Layer 2 of a small transformer language model trained on English Wikipedia (15 layers, counted from 0, width 64).
A neuron's activation on a vector x is GELU(weights . x + bias), where the dot is the dot product.

Input weights of the MLP neurons that the questions are about. A number n stands for (n - 500) times 0.0013.
n2 (bias -0.105): 782 509 506 422 314 666 758 638 446 687 658 659 711 451 568 672 474 540 484 600 505 455 594 827 774 788 629 460 527 564 537 365 408 342 460 550 587 527 462 657 250 262 361 634 647 392 723 464 536 464 593 209 453 440 470 578 281 510 559 333 486 302 435 416
n6 (bias -0.087): 629 422 372 471 389 435 393 568 560 618 569 712 644 743 401 358 604 433 357 622 445 452 500 334 460 375 440 338 480 263 565 647 485 704 759 291 328 620 538 499 437 517 534 574 624 494 528 399 545 480 535 435 646 591 599 435 488 591 605 394 635 344 282 502
n9 (bias 0.036): 391 553 419 627 464 702 451 460 621 570 619 579 830 369 350 432 689 519 839 543 614 620 497 517 529 697 595 436 672 492 469 545 377 598 326 499 581 498 326 626 292 371 571 465 318 555 463 425 540 413 424 698 514 459 720 440 432 459 585 620 605 531 457 516
n16 (bias -0.089): 411 560 595 713 349 637 578 417 736 511 640 586 589 603 481 436 348 714 746 389 550 659 536 432 541 598 469 621 479 407 584 441 297 701 357 353 524 521 585 208 744 415 544 499 379 378 514 321 525 337 340 360 603 356 645 676 431 406 381 604 408 632 512 538
n19 (bias -0.054): 327 688 628 504 417 719 567 453 669 291 552 557 635 257 644 671 308 622 790 156 681 419 622 440 619 394 438 617 340 637 559 446 534 491 394 480 629 206 599 457 841 532 467 434 442 434 355 588 608 346 663 429 588 349 522 474 607 450 492 379 616 253 550 503
n29 (bias -0.093): 284 215 359 563 661 605 681 272 640 561 401 433 501 222 644 728 474 324 609 588 557 514 517 265 724 476 657 427 544 703 423 330 290 431 671 386 530 338 596 608 530 347 689 540 829 256 311 606 179 502 425 291 518 496 440 292 535 550 474 268 325 485 210 477
n40 (bias 0.007): 504 723 433 504 586 483 508 608 425 360 701 614 667 464 530 476 602 263 382 456 437 384 439 543 157 801 566 617 491 269 383 505 496 605 561 562 677 470 586 584 312 609 469 542 599 420 388 454 708 433 393 668 651 482 434 591 425 559 640 520 372 619 584 524
n42 (bias -0.198): 374 263 242 381 443 546 640 638 577 520 472 403 471 480 202 839 402 366 644 585 574 470 435 484 740 506 346 406 607 559 520 497 269 531 372 344 430 520 551 579 522 650 620 486 606 588 462 436 428 481 456 489 471 436 545 480 515 593 330 390 647 428 473 371
n56 (bias -0.098): 673 547 607 249 495 534 530 534 540 593 728 597 612 458 423 438 519 495 679 449 501 340 513 637 529 331 535 582 203 465 361 618 444 210 515 499 779 592 467 499 591 339 676 270 477 437 748 338 562 803 663 445 498 329 340 748 510 424 520 508 363 653 756 538
n62 (bias -0.050): 583 632 631 435 537 439 439 450 689 511 510 620 444 564 589 387 523 543 678 289 607 578 713 346 579 460 539 573 660 392 444 393 506 566 690 399 512 497 477 451 711 628 548 655 632 382 625 334 461 590 624 422 390 707 591 345 339 560 376 524 420 549 420 531
n68 (bias -0.049): 376 487 284 517 681 483 494 435 368 409 527 340 642 383 451 481 701 621 350 573 361 362 570 539 390 294 453 888 466 501 415 545 299 627 354 474 505 453 638 483 473 502 600 593 596 411 498 508 638 455 414 455 359 719 548 707 342 626 727 360 565 517 501 529
n70 (bias -0.062): 490 353 563 667 573 445 584 500 529 722 435 591 512 396 676 366 582 540 657 543 596 788 679 475 506 690 642 552 711 535 333 602 442 746 484 427 438 382 441 669 652 309 493 454 409 336 711 502 245 628 376 593 518 387 501 205 346 544 569 520 454 497 475 613
n87 (bias -0.075): 343 217 496 299 440 568 532 606 532 587 493 508 557 585 424 651 553 537 318 763 584 508 736 595 434 363 420 424 518 619 778 772 396 543 889 408 751 554 507 644 289 664 713 400 629 561 342 375 428 577 608 736 564 443 385 424 495 318 725 500 383 517 382 582
n89 (bias -0.183): 406 264 448 411 417 438 421 611 673 803 391 590 858 598 562 459 577 454 427 454 593 492 504 463 672 605 379 497 494 515 512 475 413 321 392 551 708 428 448 635 379 367 445 450 829 443 510 457 461 554 579 397 423 336 459 577 505 597 698 456 433 412 606 486
n100 (bias 0.003): 283 565 496 735 666 584 402 483 444 493 492 322 500 435 733 405 588 599 450 230 248 528 727 361 371 630 596 546 458 564 290 593 535 490 524 457 471 418 691 532 720 448 401 616 630 562 411 665 618 319 378 678 635 254 361 464 580 481 441 501 385 506 660 514
n113 (bias -0.154): 248 942 308 573 590 623 649 669 653 619 358 282 396 463 492 748 331 693 681 271 524 458 379 277 540 504 506 791 522 532 509 353 522 347 407 625 479 400 641 672 642 720 570 446 431 320 323 286 629 514 233 434 555 247 374 482 199 504 469 385 418 575 326 719
n116 (bias -0.111): 470 618 356 491 359 573 523 681 340 699 517 654 517 529 340 547 642 530 686 464 551 243 690 407 468 341 528 682 641 364 528 494 758 465 285 688 637 684 339 504 469 385 604 498 616 625 453 391 635 680 525 541 876 579 369 331 584 482 572 532 546 554 400 487
n119 (bias -0.043): 464 501 471 722 337 551 712 728 577 606 408 407 481 383 429 640 511 288 501 408 357 289 668 652 431 544 482 484 451 673 580 595 541 449 663 514 593 395 678 379 324 284 669 770 698 541 735 312 428 499 721 488 502 624 317 487 602 555 539 173 543 370 510 441
n143 (bias -0.157): 413 414 508 804 621 578 380 817 321 668 571 495 391 514 400 409 359 543 641 567 521 354 297 572 418 746 515 561 217 536 658 647 347 453 528 590 462 478 524 464 620 537 458 566 618 515 699 737 213 332 306 588 525 382 625 700 454 595 434 599 341 502 576 377
n145 (bias 0.011): 340 490 605 428 772 595 547 384 729 514 476 331 472 393 414 383 621 324 563 425 207 495 301 539 497 361 574 564 466 472 628 612 453 430 451 711 499 541 494 577 603 475 641 641 550 604 464 540 587 242 393 707 685 344 758 563 490 506 560 624 554 530 629 532
n158 (bias -0.110): 612 628 508 404 567 471 603 489 579 418 704 491 411 555 522 462 283 417 388 378 584 514 484 523 345 448 385 432 412 373 483 627 547 555 545 252 716 357 488 425 504 446 553 610 660 448 362 387 176 511 769 560 371 656 501 524 501 566 613 595 449 571 439 284
n176 (bias -0.062): 266 650 277 479 338 382 630 453 591 552 371 415 788 368 595 590 754 521 505 407 525 598 448 670 447 499 321 605 627 517 420 502 363 556 551 390 578 384 700 680 549 552 488 345 678 477 364 259 473 410 518 499 675 469 441 429 499 525 428 473 272 617 420 645
n194 (bias -0.121): 464 342 582 468 338 362 441 748 578 614 451 399 436 358 639 515 559 657 768 508 482 565 131 496 666 540 722 648 449 301 596 531 462 744 479 374 661 746 714 528 391 529 520 402 324 455 750 535 471 467 469 783 455 547 580 621 436 183 640 396 539 357 465 423
n206 (bias -0.107): 391 655 260 462 457 391 504 574 676 578 540 473 495 692 627 720 460 549 506 442 317 968 551 501 496 604 596 450 333 362 446 523 648 466 410 331 649 539 625 439 636 481 380 690 644 355 468 694 481 491 494 413 401 445 506 649 320 670 600 532 406 678 289 492
n208 (bias -0.039): 685 284 352 473 520 668 528 537 362 653 442 523 656 496 542 223 427 344 547 348 366 392 361 496 259 373 710 495 717 683 390 530 380 553 458 361 505 433 516 496 344 408 435 535 541 594 599 556 256 570 253 460 688 413 425 405 363 368 295 478 336 679 422 613
n211 (bias -0.050): 560 615 465 668 320 489 488 558 294 563 849 439 490 476 394 509 548 758 459 669 600 675 140 694 457 628 381 610 476 433 487 355 473 502 639 665 425 400 476 507 444 569 745 538 379 612 545 330 674 438 528 330 270 459 589 669 540 528 632 423 520 361 692 648
n221 (bias -0.025): 431 569 510 571 529 648 540 400 704 751 599 110 475 575 565 520 372 464 782 652 378 534 356 405 450 414 511 593 617 368 613 277 373 375 715 481 579 593 658 670 390 396 537 454 438 508 801 628 595 639 542 311 297 214 379 708 686 502 542 774 625 746 613 401
n228 (bias 0.009): 587 376 520 681 527 780 674 365 653 419 535 539 534 413 682 588 749 492 348 352 640 464 596 650 396 481 435 478 300 704 388 318 642 597 668 364 502 314 403 517 434 316 490 649 600 621 546 565 419 605 472 541 649 455 728 538 575 659 675 676 542 362 608 305
n235 (bias -0.028): 513 503 812 381 694 483 469 649 229 262 496 350 411 506 576 464 482 541 428 639 279 517 663 316 379 229 612 634 163 407 512 453 624 533 507 597 733 398 462 519 470 283 650 705 673 577 383 557 343 684 635 403 385 504 364 520 527 354 545 124 423 821 540 441
n242 (bias -0.052): 464 209 388 427 424 752 551 494 248 447 409 288 367 689 512 433 433 373 497 482 500 697 509 639 612 689 557 486 462 284 341 329 334 407 482 292 760 395 500 399 542 669 435 431 471 456 632 265 364 447 318 477 779 393 548 450 254 743 675 484 392 410 448 717
n248 (bias -0.093): 310 678 282 525 518 310 771 610 577 429 374 527 405 344 530 641 549 649 892 484 694 504 646 428 673 395 582 408 516 496 491 513 460 571 401 478 476 447 586 500 435 723 489 521 387 487 558 573 567 419 314 660 348 374 675 602 658 585 689 544 743 445 454 569
n255 (bias 0.009): 521 633 333 324 463 439 669 449 498 482 592 572 603 477 429 562 495 436 367 600 448 298 430 569 490 448 565 568 714 471 466 364 629 404 576 574 592 487 460 401 384 484 505 161 648 359 660 491 619 565 453 505 361 460 541 490 540 282 624 661 389 194 415 634

Each question shows a token from some text and the vector x that enters the MLP there. A number n stands for (n - 500) times 0.0072.

"un": 640 570 644 539 489 498 316 409 421 337 370 595 622 300 631 342 302 495 474 408 474 472 535 770 386 653 682 467 406 774 441 640 564 364 444 382 228 654 482 519 431 799 636 464 585 446 733 437 739 893 681 384 571 598 351 507 602 638 487 448 555 321 451 454
Which of these neurons fires most? n56

", ": 543 585 795 406 554 405 233 371 568 412 554 390 491 461 515 566 473 290 542 742 458 407 522 549 548 479 631 364 498 683 433 339 600 332 545 541 368 366 375 60 350 677 483 398 241 522 704 502 627 789 354 515 454 646 502 361 401 521 422 200 411 640 507 371
Which of these neurons fires most? n235

"Te": 574 560 757 599 534 473 704 244 594 490 308 588 340 523 618 396 445 613 489 748 633 499 332 202 546 595 402 485 433 671 455 635 552 534 468 527 309 518 515 438 542 691 316 270 371 454 578 434 728 452 488 419 893 599 359 600 854 498 467 565 702 401 439 407
Which neuron fires most, and how strongly? n19, at about 1.3

"ana": 356 322 773 432 630 514 361 375 747 332 483 471 485 607 685 257 544 504 507 568 251 407 410 659 378 469 604 498 499 531 403 524 712 547 229 541 279 372 583 445 702 637 339 566 438 519 619 454 590 755 497 578 888 640 478 470 462 717 360 624 566 368 292 526
Which two neurons fire most, strongest first? n145, n100

"ted ": 523 510 556 674 180 394 377 211 519 479 693 519 552 489 427 594 460 400 397 582 136 572 463 721 507 568 747 513 670 639 567 418 433 522 598 441 296 355 344 161 500 538 348 229 313 440 268 425 695 455 559 549 528 631 342 590 627 526 473 327 450 658 481 448
Which two neurons fire most, strongest first? n211, n16

"\"": 321 473 831 371 389 173 271 289 612 256 376 559 522 446 540 465 560 546 551 408 428 391 209 679 531 522 644 497 609 728 493 393 391 275 390 275 370 576 479 372 254 702 428 326 394 377 630 645 475 492 481 472 407 809 415 539 502 393 439 427 496 442 584 446
Which two neurons fire most, strongest first? n194, n255

"leg": 431 297 707 629 536 532 342 385 694 602 379 561 802 582 599 413 495 671 413 610 294 315 834 734 563 490 483 298 601 512 504 647 472 366 302 529 343 693 518 636 309 594 499 635 561 388 388 272 612 748 665 263 481 589 439 548 448 738 470 452 519 582 519 388
Which of these neurons fires most? n89

"ach": 683 469 548 855 578 525 371 171 495 478 422 471 375 506 672 424 601 502 400 629 612 494 387 512 657 724 510 308 470 426 549 341 594 443 515 536 361 288 363 500 465 793 395 432 356 469 579 440 502 638 616 381 633 685 229 704 741 593 238 577 744 358 455 575
Which of these neurons fires most? n211

"of ": 499 589 756 675 519 440 466 337 638 341 752 451 349 499 551 479 538 237 425 461 683 384 444 712 380 592 633 465 643 789 599 439 520 362 551 602 427 511 480 370 411 557 354 297 182 250 409 517 655 582 478 471 363 686 291 504 435 483 188 386 408 692 504 299
Which of these neurons fires most? n40

"col": 408 299 561 607 530 262 409 396 759 572 304 585 542 499 381 752 593 580 499 633 397 596 752 656 458 281 441 383 550 523 445 813 465 454 346 700 341 511 400 659 505 644 224 441 355 432 467 393 730 701 584 543 601 623 520 623 595 712 492 544 562 741 258 504
Which neuron fires most, and how strongly? n87, at about 1.5

"Mi": 545 375 556 468 675 468 716 211 638 479 347 542 445 578 488 352 472 674 462 675 425 380 434 403 431 639 549 431 376 730 332 467 608 571 222 515 278 681 511 500 604 498 320 213 327 522 539 494 766 457 615 600 972 615 416 496 642 618 425 492 613 451 354 470
Which neuron fires most, and how strongly? n116, at about 0.73

"C": 603 310 726 615 584 644 635 185 766 520 226 665 374 483 333 357 567 801 532 494 473 406 629 626 426 610 336 573 429 530 411 612 608 413 450 539 384 508 547 316 311 605 286 463 343 290 627 601 718 430 463 419 430 728 195 478 619 646 481 558 391 544 511 544
Which of these neurons fires most? n16

"fi": 324 228 634 613 601 267 442 340 797 606 565 542 489 435 681 448 701 568 340 407 350 623 396 401 338 525 389 512 326 685 432 598 672 453 512 611 165 636 436 484 590 592 458 342 354 630 598 408 544 489 457 494 528 511 495 583 823 754 653 466 624 750 295 521
Which neuron fires most, and how strongly? n145, at about 1.7

"inter": 509 368 625 617 254 232 337 380 654 506 243 325 651 384 506 368 599 437 375 520 572 534 522 546 470 366 408 247 490 445 587 572 559 359 474 513 320 480 568 657 430 614 420 329 248 401 324 364 503 712 671 263 496 684 313 387 655 915 550 479 390 465 521 578
Which two neurons fire most, strongest first? n176, n89

"ial ": 183 514 726 540 302 448 341 157 682 590 610 370 518 464 582 296 466 295 376 572 364 552 602 698 450 535 629 534 362 457 469 517 570 339 523 636 524 426 364 252 411 393 262 472 175 281 595 442 627 518 559 669 335 554 482 570 631 805 439 439 425 551 462 402
Which neuron fires most, and how strongly? n221, at about 1.3

"il": 510 293 655 678 531 615 270 371 514 383 325 538 567 687 506 489 465 599 471 659 298 388 674 790 571 690 374 609 554 483 459 616 579 561 268 464 349 615 385 667 659 405 535 580 428 325 545 673 600 732 558 615 390 794 356 546 639 860 351 328 467 505 485 365
Which neuron fires most, and how strongly? n68, at about 1.4

"univers": 409 600 770 674 262 412 477 489 725 527 366 630 423 652 585 412 402 324 546 626 411 446 537 492 449 204 525 314 564 585 307 613 466 632 220 450 395 329 454 570 547 632 326 540 293 596 441 543 568 632 471 518 375 601 297 536 767 713 557 862 516 320 406 359
Which of these neurons fires most? n248

"del": 268 329 688 695 424 193 457 565 648 468 160 634 550 592 544 414 315 432 445 719 292 348 380 579 442 666 306 351 333 525 442 609 584 465 482 534 350 659 375 542 410 563 564 454 516 430 483 455 607 733 631 400 542 569 187 627 556 609 160 526 571 553 328 528
Which of these neurons fires most? n119

"les ": 420 487 675 484 217 428 486 372 598 392 640 794 544 572 704 531 499 340 273 717 268 699 506 773 388 667 652 424 503 659 650 294 537 529 426 707 495 363 389 224 484 441 248 385 250 579 468 579 696 546 432 611 440 612 365 420 525 643 449 413 552 497 419 382
Which of these neurons fires most? n2

"order ": 519 525 816 624 149 499 418 334 625 455 495 633 690 503 675 389 625 363 366 424 481 343 725 551 294 626 458 520 419 405 545 476 528 384 329 570 343 457 522 456 336 464 232 451 249 500 279 618 646 581 574 596 372 661 394 437 574 909 450 579 554 441 429 318
Which three neurons fire most, strongest first? n228, n40, n19

")": 293 361 692 501 496 480 299 233 597 567 475 413 380 556 557 413 368 480 481 589 274 379 233 542 702 452 501 469 493 813 410 266 626 614 520 530 459 514 711 290 625 763 523 290 386 508 508 575 415 577 657 519 367 696 223 361 507 556 328 370 309 508 264 454
Which neuron fires most, and how strongly? n29, at about 2.7

"mil": 671 353 789 702 644 644 519 501 533 474 377 448 503 468 619 441 532 387 434 730 180 395 469 422 480 612 383 385 343 448 405 648 269 282 268 569 284 536 350 528 402 570 482 476 349 489 544 374 665 771 487 329 480 745 224 411 470 733 427 713 590 460 411 441
Which neuron fires most, and how strongly? n221, at about 0.61

"oth": 545 425 826 575 617 437 565 299 369 405 493 573 422 547 378 464 600 528 422 475 338 531 491 679 440 522 487 510 558 615 284 468 302 320 169 430 675 447 495 749 597 777 313 465 241 396 463 509 562 838 366 412 509 795 459 334 667 701 591 580 580 583 415 442
Which of these neurons fires most? n242

"Mil": 565 414 855 601 661 657 617 395 581 464 348 551 435 565 630 412 414 620 425 606 528 435 427 448 588 453 509 481 560 494 369 742 507 389 141 550 186 496 580 616 380 420 292 396 378 449 390 414 856 768 544 568 648 494 254 538 623 799 476 521 498 357 466 388
Which two neurons fire most, strongest first? n100, n116

"Dep": 491 409 630 744 646 470 529 577 626 763 258 556 380 551 468 342 297 729 574 674 439 320 587 642 499 504 428 513 222 639 559 630 534 450 555 503 495 582 569 405 479 471 240 381 341 414 338 482 779 550 528 381 662 411 329 653 883 565 553 716 537 592 280 431
Which two neurons fire most, strongest first? n221, n143

"iv": 455 425 672 765 534 338 422 337 611 216 546 488 690 743 518 315 441 469 503 615 267 344 761 688 434 535 438 469 305 544 273 509 487 316 582 608 413 528 291 658 617 671 399 531 378 510 463 503 463 667 460 506 561 663 239 586 588 416 446 476 792 462 335 234
Which neuron fires most, and how strongly? n235, at about 1.2

"nam": 439 448 848 610 314 456 396 358 681 213 450 292 355 785 557 427 543 537 407 510 197 437 626 642 488 500 406 420 555 592 368 512 413 283 411 680 402 657 438 365 579 712 505 503 349 552 630 526 404 672 578 394 777 642 346 403 640 698 711 513 620 447 386 459
Which two neurons fire most, strongest first? n242, n119

"o": 609 617 706 350 573 672 370 241 417 380 404 533 479 517 565 315 545 602 446 482 262 321 537 565 408 795 361 469 481 610 537 376 605 394 639 439 354 540 428 528 773 789 342 447 267 445 694 505 524 768 623 680 732 738 417 560 491 576 433 653 326 580 321 457
Which neuron fires most, and how strongly? n62, at about 1.8

"ust": 555 552 661 778 235 507 483 363 669 406 435 460 533 432 589 475 583 565 575 601 309 461 576 552 500 548 505 544 466 641 420 707 764 411 384 323 461 622 422 610 649 737 177 184 327 391 624 597 507 648 674 407 529 610 284 383 857 593 557 496 478 562 352 656
Which of these neurons fires most? n19

"ber": 379 321 407 609 677 461 426 297 632 626 507 690 509 615 434 644 693 647 176 530 359 660 492 503 650 592 418 491 506 417 310 547 507 423 273 656 285 432 419 522 502 396 550 377 349 468 433 572 631 781 659 498 511 716 321 592 671 880 450 615 456 788 504 449
Which of these neurons fires most? n206

"lav": 566 305 648 582 474 472 342 378 649 461 388 596 615 795 484 494 564 441 569 497 274 356 500 542 352 443 597 496 571 424 266 663 521 578 100 415 197 576 193 540 599 744 432 465 453 336 467 439 668 607 473 521 628 529 375 590 543 678 417 490 558 305 297 214
Which neuron fires most, and how strongly? n6, at about 2.1

"fur": 560 252 381 511 389 219 431 558 694 663 382 372 545 422 406 620 429 425 379 587 483 592 375 494 500 506 382 458 593 381 377 540 500 271 419 287 374 483 408 691 559 683 242 405 266 281 349 434 638 751 522 416 770 604 260 591 706 743 394 521 517 653 401 347
Which two neurons fire most, strongest first? n42, n176

"the ": 426 623 706 640 640 415 332 337 517 533 494 567 628 407 572 281 691 236 585 517 580 530 387 735 268 439 643 473 518 752 552 319 442 396 418 533 396 391 337 422 197 530 506 406 225 202 385 458 608 528 676 609 453 754 396 401 598 558 349 352 494 732 540 430
Which three neurons fire most, strongest first? n9, n40, n208

"name": 260 387 723 579 328 418 447 250 717 300 632 327 396 672 749 411 504 511 270 548 395 397 644 507 347 317 407 422 416 525 510 557 548 449 281 387 459 635 685 345 632 637 606 344 282 303 464 455 368 629 627 573 487 570 369 404 651 759 650 653 577 482 494 283
Which neuron fires most, and how strongly? n158, at about 2.2

". ": 583 456 611 502 486 397 265 611 636 374 407 617 562 413 582 467 653 458 465 705 436 529 471 649 364 436 767 444 665 452 448 453 697 458 431 582 527 614 536 166 296 828 368 446 105 396 489 468 357 747 493 549 541 716 359 501 424 485 222 466 518 645 541 263
Which of these neurons fires most? n194

"cer": 659 408 655 944 409 499 491 375 751 348 529 599 372 498 519 523 504 432 359 380 458 410 484 474 544 449 271 501 489 552 651 798 447 522 354 442 481 636 523 512 529 706 578 390 72 101 543 561 500 560 457 507 579 774 324 563 584 515 417 528 528 577 579 627
Which three neurons fire most, strongest first? n16, n19, n194

"ver": 671 340 528 806 333 474 590 471 582 385 494 666 321 501 513 610 657 555 448 513 434 558 429 410 488 745 297 389 512 673 467 741 554 324 498 406 407 529 647 472 585 594 348 365 73 372 475 486 769 611 614 437 642 505 308 486 702 552 369 502 667 837 422 553
Which neuron fires most, and how strongly? n16, at about 0.69

"s": 347 397 773 529 353 608 298 422 749 454 244 677 529 577 680 354 486 549 327 732 493 593 423 597 462 626 436 279 728 665 429 646 632 283 520 399 350 333 523 446 495 666 494 486 254 379 571 502 645 663 700 416 406 760 217 367 578 458 503 471 481 598 605 552
Which two neurons fire most, strongest first? n87, n70

"e": 412 637 747 533 617 348 412 430 648 342 401 448 530 753 665 453 602 532 429 583 397 295 589 519 502 673 377 438 444 558 477 490 547 391 641 624 197 458 363 411 816 652 391 361 362 427 630 586 431 706 508 736 530 906 243 548 672 642 567 643 457 599 417 482
Which of these neurons fires most? n62

"College ": 497 664 507 499 440 446 656 250 616 484 610 690 500 513 677 452 332 417 352 557 477 430 520 629 390 342 664 557 621 492 446 519 529 494 358 600 367 308 452 321 359 519 176 378 135 485 466 567 823 521 522 578 406 479 279 547 758 710 399 788 478 342 489 278
Which of these neurons fires most? n255